Layer 5 of a small transformer language model trained on English Wikipedia (11 layers, counted from 0, width 64).
In attention head 0, each number of a token's query or key is one row of weights dot the token's vector x plus its bias. A token spreads its attention over itself and the tokens before it by the softmax of 0.177 times query dot key.
The model reads these tokens: "5" "\n" "-" " '" "The" " pro" "ble" "m" " of" " the" " f" "et" "ish" "." " II" "I" "a," " B" "os" "man" "'s" " Gu" "ine" "a" " and" " the" " en" "l" "ight" "en" "ment" " the"

Query weights of the head. A number n stands for (n - 500) times 0.0013.
q0 (bias -0.954): 662,514,431,335,542,618,688,450,964,535,344,492,511,441,602,504,431,281,602,516,492,561,552,633,239,301,603,468,825,588,355,377,446,427,540,200,555,498,535,490,428,467,517,522,438,371,469,604,442,232,644,621,484,239,620,782,525,547,660,435,563,393,449,374
q1 (bias 0.686): 401,537,516,536,428,476,434,316,555,484,380,380,580,559,642,649,456,514,567,651,509,351,413,511,558,625,411,581,325,470,501,550,549,309,564,560,457,718,458,670,686,549,590,272,697,563,382,618,509,691,531,416,270,586,418,405,491,327,340,561,306,502,696,423
q2 (bias 0.549): 546,631,609,547,520,752,539,540,393,513,380,377,724,464,344,327,509,616,484,505,512,385,532,436,481,627,395,488,354,445,381,489,532,538,466,583,641,645,607,646,428,502,327,649,376,568,368,545,486,545,474,563,207,508,404,320,488,457,398,656,415,494,695,599
q3 (bias -0.224): 662,550,433,377,442,461,417,556,518,680,441,566,610,399,414,511,420,356,480,706,533,607,504,451,240,415,437,479,387,568,493,364,688,414,530,480,751,474,457,486,354,475,459,462,410,559,572,404,552,553,366,652,668,429,446,606,419,552,541,472,632,574,500,440
q4 (bias 0.341): 387,413,567,399,678,459,478,566,578,294,593,604,640,428,487,363,509,717,634,391,461,391,396,470,465,368,550,539,569,421,473,567,511,560,534,618,465,662,484,770,409,623,588,411,495,576,422,314,373,525,523,577,385,596,474,290,392,553,473,362,486,499,610,617
q5 (bias -1.033): 563,492,612,313,684,402,516,327,656,494,541,634,417,529,502,596,522,211,573,686,490,629,576,279,485,453,623,364,708,606,392,392,578,424,496,361,500,7,516,385,627,377,614,668,233,368,379,549,477,461,584,593,680,443,634,803,519,479,718,400,607,451,283,450
q6 (bias 0.214): 344,452,388,487,638,592,454,373,559,617,666,415,371,519,526,416,377,422,554,608,601,585,451,340,525,618,463,383,543,301,530,478,503,534,608,474,588,397,452,509,655,677,679,591,452,468,549,458,601,570,553,570,480,473,378,485,477,477,287,539,403,552,447,536
q7 (bias 0.512): 399,419,741,508,521,512,417,478,392,397,525,428,693,500,440,381,555,613,557,522,421,504,631,528,694,445,448,524,457,327,589,620,436,661,684,585,622,810,395,313,515,455,422,540,432,711,440,570,480,465,415,583,291,612,495,280,375,512,389,339,506,568,551,446
q8 (bias -0.340): 474,635,629,601,513,439,544,511,429,371,542,560,440,603,511,557,484,350,598,664,634,195,453,449,396,659,496,624,417,345,419,608,435,371,513,402,583,396,551,598,321,436,534,561,370,674,540,542,423,466,518,427,518,487,433,676,559,631,465,492,627,340,443,531
q9 (bias 0.572): 379,446,385,534,552,508,428,643,317,461,379,571,648,545,464,513,524,577,453,461,382,448,635,566,375,622,439,482,473,452,594,539,563,378,513,497,598,530,615,381,531,626,349,529,633,535,514,370,506,498,784,461,500,481,432,286,507,502,584,463,363,542,452,829
q10 (bias 0.537): 513,692,584,515,433,683,372,571,382,545,544,577,449,546,380,364,487,620,305,501,314,333,376,438,514,530,454,329,366,555,601,523,506,425,567,557,587,594,578,564,581,515,623,457,522,574,417,413,503,627,601,451,549,535,374,499,590,411,495,477,401,642,444,494
q11 (bias 0.367): 433,329,536,395,503,522,562,422,499,578,473,615,531,648,468,563,452,427,482,454,578,345,405,436,390,398,575,503,545,559,452,522,578,519,614,658,422,754,335,509,495,350,523,595,416,571,533,493,592,640,470,625,345,450,495,446,506,463,302,458,541,611,649,367
q12 (bias -0.047): 446,584,616,581,597,434,446,543,402,471,623,354,603,709,391,534,537,428,478,525,578,511,596,422,501,521,415,493,534,530,361,436,472,414,494,478,596,714,349,704,513,513,440,466,448,471,635,428,511,485,601,368,636,444,583,430,348,360,386,520,457,557,434,639
q13 (bias 0.311): 412,379,478,480,412,424,383,309,571,459,569,435,546,557,618,409,519,610,455,552,511,384,511,593,584,593,464,546,567,576,418,399,633,596,488,378,645,448,643,527,511,311,350,419,507,507,562,361,724,352,505,460,592,629,586,542,531,486,626,551,508,440,380,452
q14 (bias 0.293): 410,435,517,638,373,530,311,374,479,417,526,605,238,531,520,556,486,638,622,537,626,322,473,469,330,387,668,527,480,398,544,595,611,585,548,432,458,492,568,557,803,527,538,512,503,573,514,422,634,519,332,579,641,746,360,455,475,437,317,395,401,478,453,536
q15 (bias 0.202): 598,608,520,659,473,696,612,532,426,375,366,633,563,576,578,403,548,523,397,457,736,248,548,433,460,561,386,412,387,495,427,555,512,413,550,477,634,519,407,490,536,479,514,367,541,604,562,699,392,602,609,447,439,424,369,371,430,455,520,610,258,718,317,525
q16 (bias 0.432): 597,517,585,477,414,588,439,461,438,370,487,516,474,581,536,491,536,633,506,448,644,392,415,313,724,579,448,522,382,378,456,518,351,453,593,437,508,630,519,506,664,607,567,540,559,538,410,628,635,598,536,440,670,400,579,488,369,382,256,489,322,356,533,528
q17 (bias -0.266): 438,396,369,595,646,500,464,542,501,527,522,518,478,355,541,415,486,471,324,489,669,632,353,439,592,463,339,486,407,558,551,650,623,431,562,590,467,629,506,496,551,337,645,622,518,400,417,615,637,394,381,631,376,585,490,353,567,299,583,377,480,503,555,626
q18 (bias -0.335): 355,278,685,541,440,493,505,341,383,698,479,630,405,552,528,410,341,633,569,496,690,545,594,304,555,475,497,721,497,458,498,319,401,532,551,535,392,508,474,465,314,608,440,424,546,471,371,379,652,490,428,489,631,722,421,627,649,572,389,596,493,609,467,389
q19 (bias 0.288): 539,579,427,582,350,407,444,532,288,508,549,418,601,535,478,511,601,556,476,496,546,411,455,463,634,348,466,691,423,368,572,474,560,512,486,524,415,525,465,645,512,489,650,565,406,451,588,461,516,551,502,662,421,553,573,507,530,515,383,553,257,566,324,529
q20 (bias -0.537): 576,294,440,331,492,452,499,656,687,396,555,338,609,438,547,468,517,448,468,449,570,529,501,706,402,496,639,407,378,439,608,363,552,476,358,416,521,307,419,577,459,619,600,553,302,548,548,673,452,338,588,597,587,499,556,645,649,554,576,464,599,447,419,442
q21 (bias -0.540): 619,534,244,346,628,424,615,495,348,466,543,437,625,574,578,593,509,628,531,503,446,555,553,693,399,470,470,530,662,697,668,503,418,516,446,578,638,237,689,535,454,395,555,409,389,324,601,462,350,497,645,490,539,514,394,601,490,330,509,349,643,303,396,378
q22 (bias -0.463): 565,477,507,641,497,600,502,597,391,687,457,433,384,556,596,488,575,493,656,476,475,543,518,447,588,439,566,489,519,450,592,427,652,361,545,243,532,461,421,484,337,418,646,560,432,423,429,316,668,388,486,547,481,522,659,479,460,567,606,366,419,473,513,491
q23 (bias 0.414): 397,572,312,453,463,644,652,599,416,635,430,491,614,540,348,407,474,581,388,474,555,569,452,444,678,562,482,587,404,548,549,560,604,593,360,584,469,600,582,329,577,615,664,500,593,663,430,556,354,307,471,291,364,531,573,414,200,398,466,549,481,534,520,533
q24 (bias -0.739): 653,426,474,436,521,455,631,374,507,630,478,509,381,501,600,412,546,218,706,476,500,504,617,754,520,367,423,459,829,509,681,401,541,311,247,424,377,256,663,486,623,588,451,536,443,358,558,485,495,395,464,577,741,311,430,783,582,738,476,355,709,334,196,517
q25 (bias -0.111): 468,497,672,522,482,550,423,516,382,272,483,389,559,339,390,559,466,442,420,468,610,520,496,530,511,641,572,614,437,443,594,276,602,651,357,581,672,563,616,471,528,496,505,561,647,519,570,552,533,476,548,487,474,568,303,430,529,267,490,436,417,528,597,462
q26 (bias -0.448): 386,286,624,463,446,510,680,535,695,522,509,463,583,540,553,623,646,400,431,701,358,671,452,583,643,544,701,457,528,402,412,524,634,452,430,501,282,499,512,440,499,389,484,598,563,436,502,307,525,609,326,551,663,502,363,652,530,444,414,396,461,378,420,332
q27 (bias -0.012): 518,595,503,426,413,575,332,505,587,341,661,565,525,644,436,460,448,407,559,546,527,484,543,675,541,514,447,426,541,432,414,589,564,411,565,453,452,510,497,450,362,623,516,494,288,407,622,396,613,529,508,549,417,480,346,723,564,454,647,453,636,475,507,363
q28 (bias 0.261): 435,478,473,440,612,558,538,344,543,497,457,512,498,573,601,485,445,337,536,395,296,427,521,457,674,687,551,432,539,533,490,297,477,619,304,397,423,601,589,619,438,422,728,597,365,455,480,457,352,528,470,585,621,544,406,577,524,750,609,371,494,397,658,447
q29 (bias -0.475): 507,633,589,308,443,489,521,586,408,392,627,593,453,609,573,418,525,399,419,512,378,529,409,428,409,514,500,619,682,536,602,465,408,394,470,478,293,460,360,552,698,504,485,571,278,461,649,499,534,340,261,678,682,601,680,432,425,518,615,613,521,546,554,340
q30 (bias 0.155): 410,355,356,520,366,489,692,456,399,514,468,420,416,574,498,607,556,450,483,505,507,556,473,497,628,489,565,627,423,505,510,593,445,488,532,371,540,426,644,446,475,585,425,453,401,317,603,461,419,606,485,636,779,349,434,670,536,423,521,295,595,710,530,446
q31 (bias 0.082): 568,588,349,610,459,385,535,482,585,470,528,237,427,484,473,575,619,472,505,371,472,318,469,597,531,467,686,498,544,632,588,333,543,401,581,555,495,468,540,366,634,567,532,495,416,581,555,482,447,552,423,476,550,527,314,617,520,510,379,656,371,393,423,671

Key weights of the head. A number n stands for (n - 500) times 0.0012.
k0 (bias -0.373): 640,617,728,191,586,438,337,475,551,268,465,528,608,458,467,347,501,449,706,553,471,303,608,413,481,638,454,284,233,232,440,544,497,528,481,628,532,561,382,590,499,405,370,526,91,452,670,662,307,372,792,644,348,552,638,352,523,488,802,608,589,765,666,576
k1 (bias 0.346): 604,412,366,654,515,624,677,572,430,738,304,512,370,547,489,628,660,582,442,327,559,477,654,491,325,276,524,476,371,656,403,600,707,350,373,521,468,381,481,382,607,535,476,619,598,600,433,536,518,456,589,382,490,570,372,599,437,546,562,632,279,475,218,442
k2 (bias 0.253): 247,522,414,494,191,459,581,545,423,647,510,502,495,382,363,570,493,682,446,310,444,517,346,497,642,597,514,340,504,691,434,546,541,493,375,616,541,605,384,368,463,605,625,301,765,406,568,539,520,550,667,319,369,577,590,529,438,432,533,554,356,658,710,656
k3 (bias -0.427): 376,395,709,456,580,667,444,584,676,497,640,503,498,498,615,432,527,484,585,239,257,516,407,602,699,546,552,585,466,473,280,502,418,583,580,483,475,499,391,392,547,439,353,555,404,475,496,590,548,601,458,575,504,557,479,563,482,476,627,360,426,575,542,339
k4 (bias 0.294): 455,368,373,465,460,465,519,500,306,672,134,422,433,307,300,499,622,514,505,588,629,624,517,489,804,568,676,519,454,543,567,535,460,439,517,584,407,600,556,390,390,558,515,403,552,401,321,421,522,475,499,612,632,595,625,383,545,414,446,659,333,479,850,543
k5 (bias -0.400): 406,687,566,348,400,519,253,764,501,124,558,711,639,452,473,474,399,308,593,539,401,431,485,577,403,752,359,476,555,308,420,615,320,630,670,438,363,544,441,675,491,493,356,530,195,759,676,653,362,529,446,778,497,378,442,241,493,773,472,446,654,588,631,567
k6 (bias 0.362): 575,658,405,658,353,565,539,606,394,523,365,501,403,517,653,468,520,504,547,357,338,368,457,429,569,341,451,448,442,624,531,672,542,520,560,548,381,639,505,410,399,409,192,382,556,568,536,448,535,556,496,539,594,501,657,655,575,603,416,478,655,471,313,614
k7 (bias 0.107): 500,323,190,588,529,514,444,576,185,659,517,593,378,499,424,386,390,427,418,578,401,507,260,404,616,452,500,451,557,518,435,567,776,426,342,628,437,628,505,587,456,675,532,428,754,503,611,394,624,581,436,505,706,504,456,574,450,390,415,563,462,538,795,578
k8 (bias -0.133): 486,695,581,376,450,389,422,476,465,542,645,467,592,657,461,521,632,551,361,524,403,340,535,495,568,412,569,510,540,496,348,750,410,474,549,512,571,502,397,409,563,506,431,477,558,713,349,591,606,497,466,557,300,263,376,333,430,473,277,625,347,638,841,648
k9 (bias 0.277): 583,508,362,527,363,442,454,418,543,876,431,489,475,597,410,534,513,465,645,614,463,413,568,356,562,317,550,637,486,715,587,317,525,698,558,475,430,586,630,423,583,400,582,400,636,379,551,697,404,581,519,397,551,371,640,522,305,318,526,566,438,347,468,281
k10 (bias 0.274): 351,435,476,536,538,380,502,530,375,589,421,409,440,458,509,716,462,534,537,562,568,486,531,624,709,380,289,741,488,440,498,525,711,544,513,519,475,352,402,366,607,527,400,476,712,438,645,473,540,618,312,390,494,488,478,488,353,559,556,469,580,466,501,462
k11 (bias 0.223): 631,345,435,580,581,662,407,543,463,516,445,448,467,199,655,418,455,433,454,560,357,653,662,317,627,514,508,405,349,614,375,570,408,459,583,562,557,501,451,440,394,631,481,592,697,490,485,444,556,534,490,350,610,576,438,498,495,451,591,669,346,431,540,545
k12 (bias 0.122): 503,585,411,612,550,564,457,348,561,566,421,602,552,496,523,460,514,544,550,375,563,463,303,403,548,525,597,501,299,344,485,423,623,633,554,555,417,537,631,384,373,429,581,559,595,598,374,564,437,466,449,346,297,596,518,612,473,649,483,543,441,419,665,483
k13 (bias -0.141): 500,731,374,658,730,478,675,455,490,532,524,408,256,545,577,495,453,472,747,402,558,480,486,560,348,536,484,518,583,367,602,283,282,390,543,546,323,407,521,314,529,595,655,607,394,462,568,659,352,496,552,497,666,476,527,621,425,357,541,428,561,490,551,394
k14 (bias 0.231): 611,765,523,611,713,566,624,494,391,481,380,482,357,535,498,461,612,477,427,581,434,549,406,388,567,472,403,649,474,744,471,446,294,363,526,525,494,331,468,510,436,469,405,442,503,491,531,288,571,597,481,492,730,424,436,626,474,583,471,528,637,507,398,138
k15 (bias 0.256): 535,392,503,477,614,551,508,572,599,742,409,345,544,524,428,630,534,559,602,478,403,437,428,487,332,469,249,521,452,686,496,370,568,374,547,525,596,559,362,447,418,640,390,550,685,507,513,567,460,531,555,292,333,426,669,360,499,632,469,793,436,312,539,511
k16 (bias 0.285): 529,633,418,877,462,555,592,495,514,548,412,608,383,539,497,634,596,591,497,537,402,442,462,519,405,431,399,534,494,478,406,585,693,349,292,509,493,379,546,511,552,568,411,350,654,535,415,420,307,474,470,293,428,604,430,473,747,497,404,615,609,520,434,486
k17 (bias -0.005): 616,475,435,540,403,548,547,818,288,435,542,499,504,365,612,534,541,523,407,389,598,483,559,554,400,557,700,608,418,340,617,359,537,475,486,476,543,458,404,622,500,491,470,455,578,518,550,351,559,557,515,385,507,556,557,559,667,404,407,561,397,404,408,409
k18 (bias 0.026): 670,500,329,592,498,387,585,521,541,457,513,450,337,466,841,572,566,323,536,484,373,576,406,478,493,800,446,569,648,614,476,604,329,391,478,509,549,399,657,463,419,462,556,669,345,383,613,407,557,301,450,394,560,521,597,608,408,492,420,489,608,618,293,491
k19 (bias 0.172): 607,515,519,482,554,519,575,439,609,559,346,549,335,400,544,417,454,658,500,398,599,565,401,625,359,688,501,372,579,601,514,513,472,513,440,474,510,406,574,341,520,502,562,368,842,591,418,614,530,424,388,330,713,525,564,485,545,590,360,496,496,406,383,379
k20 (bias -0.239): 456,544,733,400,533,490,599,546,534,313,371,771,500,351,446,358,302,621,596,365,503,515,531,499,532,581,338,482,704,445,585,527,470,569,636,483,570,538,558,662,472,411,358,531,372,382,474,573,349,433,478,592,334,486,639,307,436,241,575,626,502,581,846,512
k21 (bias -0.265): 478,539,748,375,370,404,610,593,832,575,432,493,598,473,529,494,427,337,477,569,559,630,547,485,394,634,681,510,522,375,569,417,339,698,372,351,123,459,416,508,318,390,427,756,502,425,479,596,424,458,547,572,590,359,526,378,401,672,740,378,592,423,599,566
k22 (bias -0.088): 538,585,362,376,620,359,502,623,613,321,593,480,554,339,469,476,482,491,479,431,616,494,355,611,376,614,580,612,507,469,363,493,498,627,377,657,565,334,546,560,576,265,443,399,340,465,408,763,549,610,513,496,525,526,478,702,562,456,454,620,668,392,409,371
k23 (bias 0.331): 646,326,413,455,394,456,585,362,670,556,350,454,548,527,842,638,480,537,456,513,430,536,391,661,351,328,496,584,510,524,525,246,555,453,514,510,521,450,585,520,446,554,489,398,722,264,512,509,509,609,502,586,557,578,277,610,751,436,380,541,477,437,239,622
k24 (bias -0.317): 488,646,697,296,523,341,405,384,612,45,566,662,553,580,565,577,500,395,279,507,329,219,582,487,481,538,366,524,643,370,632,557,363,681,542,246,481,331,529,556,296,446,627,570,323,584,508,712,488,312,637,665,675,498,694,442,555,508,738,502,632,551,506,385
k25 (bias 0.177): 465,440,348,580,311,433,554,567,502,606,362,545,677,516,588,297,425,590,549,363,563,681,495,460,401,502,462,647,367,540,587,545,478,373,610,448,476,435,453,593,309,539,502,513,524,436,628,370,572,568,452,237,428,455,651,634,357,462,494,594,560,728,670,431
k26 (bias -0.266): 679,430,423,533,630,388,593,521,534,480,530,669,522,511,527,528,329,258,552,520,634,763,526,210,490,418,478,625,633,407,493,681,426,299,619,354,600,366,483,499,406,574,485,468,444,471,480,740,692,522,522,391,471,722,421,480,570,585,520,268,598,519,195,469
k27 (bias -0.297): 469,449,536,324,350,475,704,394,326,404,603,455,424,620,481,333,388,506,441,558,444,286,485,319,596,529,527,613,505,416,449,489,510,477,621,638,610,543,497,415,513,493,341,550,433,825,521,618,452,569,343,504,530,388,544,424,485,572,572,479,594,634,852,575
k28 (bias 0.023): 495,544,360,370,371,427,359,510,541,419,534,296,440,180,347,425,584,485,591,441,472,467,603,699,438,350,642,470,517,464,622,523,320,531,636,600,519,428,534,578,307,566,510,501,555,603,536,502,724,430,587,668,317,659,533,381,451,434,679,459,595,644,657,649
k29 (bias -0.421): 412,469,481,535,616,532,346,473,387,249,614,442,377,367,524,370,364,545,355,712,507,543,416,451,572,638,214,603,343,425,713,421,300,766,451,502,482,663,600,380,638,480,539,475,451,901,497,448,522,490,452,665,328,732,409,459,472,538,416,328,603,697,860,468
k30 (bias 0.143): 597,657,567,428,529,438,510,303,609,446,689,564,601,485,423,628,333,270,419,474,242,648,653,673,489,361,664,396,588,382,462,348,588,544,492,498,459,563,526,573,546,327,346,641,394,566,443,318,617,454,549,309,487,582,491,628,500,636,480,494,633,609,452,360
k31 (bias 0.133): 552,586,544,268,575,637,682,461,548,496,544,590,683,542,642,501,512,585,547,582,673,483,517,493,569,374,334,592,549,492,402,479,383,497,381,428,418,219,632,472,307,506,529,451,497,537,487,524,598,288,521,510,649,449,488,476,571,597,562,335,524,474,262,467

The vector x that enters this layer's attention at each token. A number n stands for (n - 500) times 0.0078.
0 "5": 507,672,530,488,451,478,422,444,634,175,521,581,569,542,395,544,559,419,562,544,319,342,574,519,550,547,379,556,462,417,512,660,244,619,602,120,563,424,534,631,532,502,320,560,203,674,492,853,304,402,595,603,615,427,498,394,455,520,556,393,678,583,645,585
1 "\n": 380,772,607,247,312,458,360,390,636,218,611,643,574,521,306,433,500,531,703,509,347,261,714,496,434,429,365,378,667,470,557,463,486,685,645,471,432,395,518,409,625,459,400,542,282,571,566,596,319,430,504,683,604,565,360,407,534,611,660,518,692,658,519,562
2 "-": 526,728,607,461,428,370,458,453,707,200,630,460,575,512,495,562,509,503,707,510,487,307,713,391,253,658,323,353,532,292,398,520,498,848,563,376,523,317,520,435,399,451,442,448,389,675,440,635,325,475,612,737,421,538,417,350,471,597,679,589,511,578,612,502
3 " '": 584,720,601,291,467,396,397,516,592,196,557,411,597,558,453,537,570,585,825,501,493,463,506,417,416,723,392,476,483,395,337,502,414,715,586,393,431,549,516,412,376,497,339,490,212,472,382,645,257,607,552,664,472,564,414,250,759,600,510,529,623,674,603,536
4 "The": 442,729,527,457,441,390,436,391,543,262,416,624,476,614,433,471,418,505,697,357,541,403,671,515,316,575,299,560,509,439,436,545,340,777,738,354,493,548,578,691,287,352,441,569,325,603,564,588,466,543,746,696,486,432,535,174,523,398,528,358,518,622,697,588
5 " pro": 461,642,650,313,475,455,480,575,532,62,478,406,653,519,495,248,404,400,624,623,509,344,593,344,396,653,454,505,452,344,668,627,393,559,733,332,611,484,530,563,412,500,536,633,370,491,503,699,543,492,532,597,486,657,566,212,553,561,490,496,450,718,655,260
6 "ble": 537,475,701,328,583,385,459,407,595,146,597,522,553,538,395,367,591,492,584,494,376,555,418,454,297,773,384,419,398,202,598,584,488,572,671,391,608,340,481,576,442,609,332,606,343,721,474,734,420,619,497,584,446,474,656,276,535,622,501,435,396,652,675,620
7 "m": 619,345,719,375,523,582,143,486,476,383,658,686,529,665,532,337,432,573,430,519,483,457,469,466,395,701,364,498,533,369,504,641,462,578,571,374,429,503,389,514,348,540,364,450,171,653,458,793,311,395,507,723,495,520,555,444,392,484,690,411,657,619,677,632
8 " of": 351,668,630,372,559,551,269,424,495,237,500,606,340,591,332,481,355,349,644,627,360,435,727,474,358,589,413,521,393,328,518,594,344,785,731,431,614,433,612,521,444,522,441,401,375,693,665,613,379,515,633,620,519,319,577,295,577,536,520,424,438,655,688,591
9 " the": 425,730,550,378,506,445,375,332,498,205,484,691,406,641,415,432,410,405,632,416,490,458,706,485,369,512,290,615,482,486,437,597,373,771,686,442,484,556,609,685,382,483,364,544,373,576,534,526,500,540,679,697,495,441,488,147,558,419,468,391,502,663,823,500
10 " f": 444,634,524,441,530,452,330,503,425,114,604,535,626,401,651,373,342,370,575,594,663,351,627,468,587,628,486,457,439,266,521,754,536,828,557,491,654,612,403,646,568,283,531,446,219,526,429,576,407,476,403,608,570,500,411,293,547,547,533,367,439,660,657,561
11 "et": 317,482,815,322,431,369,471,519,439,216,463,644,450,453,483,371,675,325,658,590,406,425,476,599,529,774,380,324,473,372,475,506,529,506,734,534,438,502,545,703,412,555,540,562,233,756,581,622,427,427,523,583,473,338,515,418,374,616,369,445,640,470,690,706
12 "ish": 381,432,760,424,567,500,215,384,425,210,456,753,407,494,248,447,575,470,637,673,440,518,570,543,477,619,375,590,475,336,499,477,346,690,540,413,540,488,494,678,665,430,279,464,312,694,503,694,538,328,496,621,499,447,599,377,534,405,598,620,452,703,719,455
13 ".": 510,535,592,258,398,474,157,304,479,321,438,553,585,632,187,424,582,445,599,533,313,454,598,512,462,615,477,604,511,345,472,586,447,774,635,409,711,445,507,498,507,525,540,493,344,511,497,493,214,626,475,627,507,432,649,393,394,581,656,459,692,604,798,606
14 " II": 473,652,661,480,634,372,335,456,429,199,489,373,488,441,300,411,562,523,589,396,348,427,551,691,619,678,463,525,544,288,425,481,392,647,662,473,602,684,582,534,635,495,519,430,162,703,330,670,381,533,606,545,405,377,375,307,398,509,563,535,677,642,731,594
15 "I": 405,441,464,403,642,375,297,485,411,152,425,500,575,446,340,410,531,492,516,264,456,448,507,590,486,658,527,483,477,459,425,483,313,601,685,474,567,585,691,598,583,252,427,578,304,714,521,684,509,578,594,587,401,502,464,276,386,650,606,440,648,750,802,657
16 "a,": 355,577,598,501,494,521,225,388,512,342,298,584,465,525,266,464,581,365,475,578,279,480,696,445,572,687,377,466,507,450,619,544,569,637,673,542,607,352,590,505,481,485,412,595,210,625,603,573,283,558,627,707,451,229,382,433,468,536,594,449,520,635,854,581
17 " B": 374,554,516,527,598,451,401,386,397,290,705,553,828,403,436,478,406,501,530,488,517,251,452,398,640,561,427,546,456,441,539,496,345,731,573,572,465,592,445,752,427,499,566,428,300,600,622,471,349,463,577,529,449,440,380,72,630,421,627,529,575,786,713,527
18 "os": 383,602,744,457,529,293,330,581,558,333,505,521,611,528,488,339,330,620,525,521,286,489,507,409,462,746,538,484,438,299,650,534,456,496,667,585,302,380,682,713,615,432,452,519,331,591,518,513,402,429,658,546,220,473,638,499,382,433,307,585,568,535,885,545
19 "man": 559,230,684,445,548,530,367,425,466,195,482,638,450,428,234,427,456,571,382,544,371,333,361,487,505,606,398,493,488,360,555,455,382,635,450,454,531,598,497,691,507,496,414,374,307,718,574,625,346,462,563,800,512,450,661,552,575,485,754,570,486,599,846,613
20 "'s": 345,605,533,392,590,523,175,298,465,301,429,636,297,595,332,513,446,432,588,611,429,462,690,501,350,553,465,665,403,461,476,641,381,615,592,440,495,705,614,679,522,513,339,574,414,528,550,487,390,597,533,658,376,455,477,262,518,458,617,372,441,697,924,574
21 " Gu": 251,500,646,663,548,496,429,460,435,318,579,491,656,499,347,543,421,493,414,311,584,404,607,464,690,539,392,538,730,279,589,405,424,712,508,513,461,853,497,708,454,416,443,605,329,594,470,553,534,380,524,710,402,381,618,193,471,433,498,318,475,547,769,485
22 "ine": 417,483,702,486,565,325,323,488,456,246,664,493,443,447,420,293,500,459,545,593,341,524,608,549,682,516,359,560,440,402,677,496,402,617,487,447,522,593,533,612,675,472,434,391,317,684,408,436,251,558,619,585,380,532,800,477,438,312,713,324,389,631,818,640
23 "a": 378,360,620,551,577,484,207,452,500,380,477,552,524,497,361,307,677,573,495,568,427,527,584,447,561,537,344,367,509,525,558,565,427,613,609,449,489,525,521,644,549,534,329,426,166,657,661,638,248,439,648,739,405,473,634,437,423,445,516,325,409,735,905,489
24 " and": 337,655,524,425,487,662,280,322,399,327,432,593,353,612,352,526,449,394,469,668,276,440,595,499,418,636,458,494,459,427,483,508,448,733,596,634,573,585,623,617,486,563,430,528,348,606,596,499,303,660,634,654,365,348,390,361,421,517,623,360,378,721,918,523
25 " the": 329,687,463,448,455,502,368,374,426,265,488,619,388,593,339,460,393,433,617,431,489,502,677,511,401,465,325,593,411,505,425,626,375,767,627,569,482,696,608,666,411,488,356,546,470,577,535,484,497,572,638,691,437,433,485,156,512,385,498,413,448,673,960,538
26 " en": 250,665,650,452,559,479,579,632,440,356,419,423,481,462,466,432,225,478,463,509,479,260,528,355,586,722,486,589,469,208,597,701,556,598,747,504,592,533,537,632,493,495,481,346,403,397,540,510,583,456,463,755,437,465,453,232,499,584,498,611,387,538,895,378
27 "l": 586,485,780,529,378,558,401,484,489,363,718,377,485,290,444,483,366,556,395,600,494,487,345,362,587,600,363,415,442,398,505,571,369,688,791,516,322,426,384,660,395,496,467,414,344,600,327,543,423,418,496,828,522,524,529,380,607,520,495,745,391,570,844,634
28 "ight": 487,421,597,375,411,501,275,461,382,286,520,775,337,327,417,442,517,397,632,538,514,318,466,595,624,670,467,552,383,328,508,555,504,563,547,434,564,637,501,606,511,672,305,342,300,686,391,631,413,653,396,649,388,489,618,407,437,427,587,508,503,713,913,629
29 "en": 459,430,604,473,441,542,492,362,303,303,493,653,476,468,382,382,395,460,551,577,416,498,453,244,658,457,434,487,510,451,481,532,380,572,552,314,468,765,533,680,606,717,408,412,284,852,624,618,330,506,605,660,384,419,587,440,396,505,537,563,557,548,924,385
30 "ment": 470,378,590,350,337,663,246,510,388,370,574,593,354,441,364,307,468,519,587,522,286,460,383,509,464,642,535,463,510,265,557,573,373,584,575,372,696,645,551,613,652,755,277,448,339,589,542,543,458,545,628,536,565,471,670,367,411,474,652,436,527,650,918,464
31 " the": 311,691,458,461,471,547,383,379,377,304,477,601,371,596,335,439,413,446,596,431,458,516,649,480,434,436,351,584,424,497,395,655,391,743,652,571,497,701,575,627,408,536,377,503,482,581,539,483,532,609,608,709,441,418,493,140,492,400,491,386,447,696,978,529

Token 17 " B".
To which token does it give the most attention? 16 "a,"

Token 26 " en".
Which token does it look at most, and with what share of its attention? 25 " the", with about 50%

Token 15 "I".
Which token does it look at most, and with what share of its attention? 13 ".", with about 70%

Token 31 " the".
To which token does it give the most attention? 31 " the"

Token 12 "ish".
To which token does it give the most attention? 12 "ish"

Token 9 " the".
To which token does it give the most attention? 8 " of"

Token 4 "The".
Which two tokens does it look at most, in order? 4 "The", 3 " '"

Token 7 "m".
Which token does it look at most, and with what share of its attention? 6 "ble", with about 30%

Token 18 "os".
Which token does it look at most, and with what share of its attention? 16 "a,", with about 50%

Token 30 "ment".
Which two tokens does it look at most, in order? 29 "en", 24 " and"

Token 8 " of".
To which token does it give the most attention? 8 " of"

Token 11 "et".
Which two tokens does it look at most, in order? 9 " the", 8 " of"

Token 20 "'s".
To which token does it give the most attention? 20 "'s"

Token 19 "man".
Which token does it look at most, and with what share of its attention? 16 "a,", with about 30%

Token 21 " Gu".
Which two tokens does it look at most, in order? 20 "'s", 18 "os"

Token 23 "a".
Which two tokens does it look at most, in order? 20 "'s", 22 "ine"

Token 16 "a,".
Which token does it look at most, and with what share of its attention? 13 ".", with about 40%

Token 6 "ble".
To which token does it give the most attention? 4 "The"

Token 10 " f".
To which token does it give the most attention? 9 " the"

Token 5 " pro".
To which token does it give the most attention? 4 "The"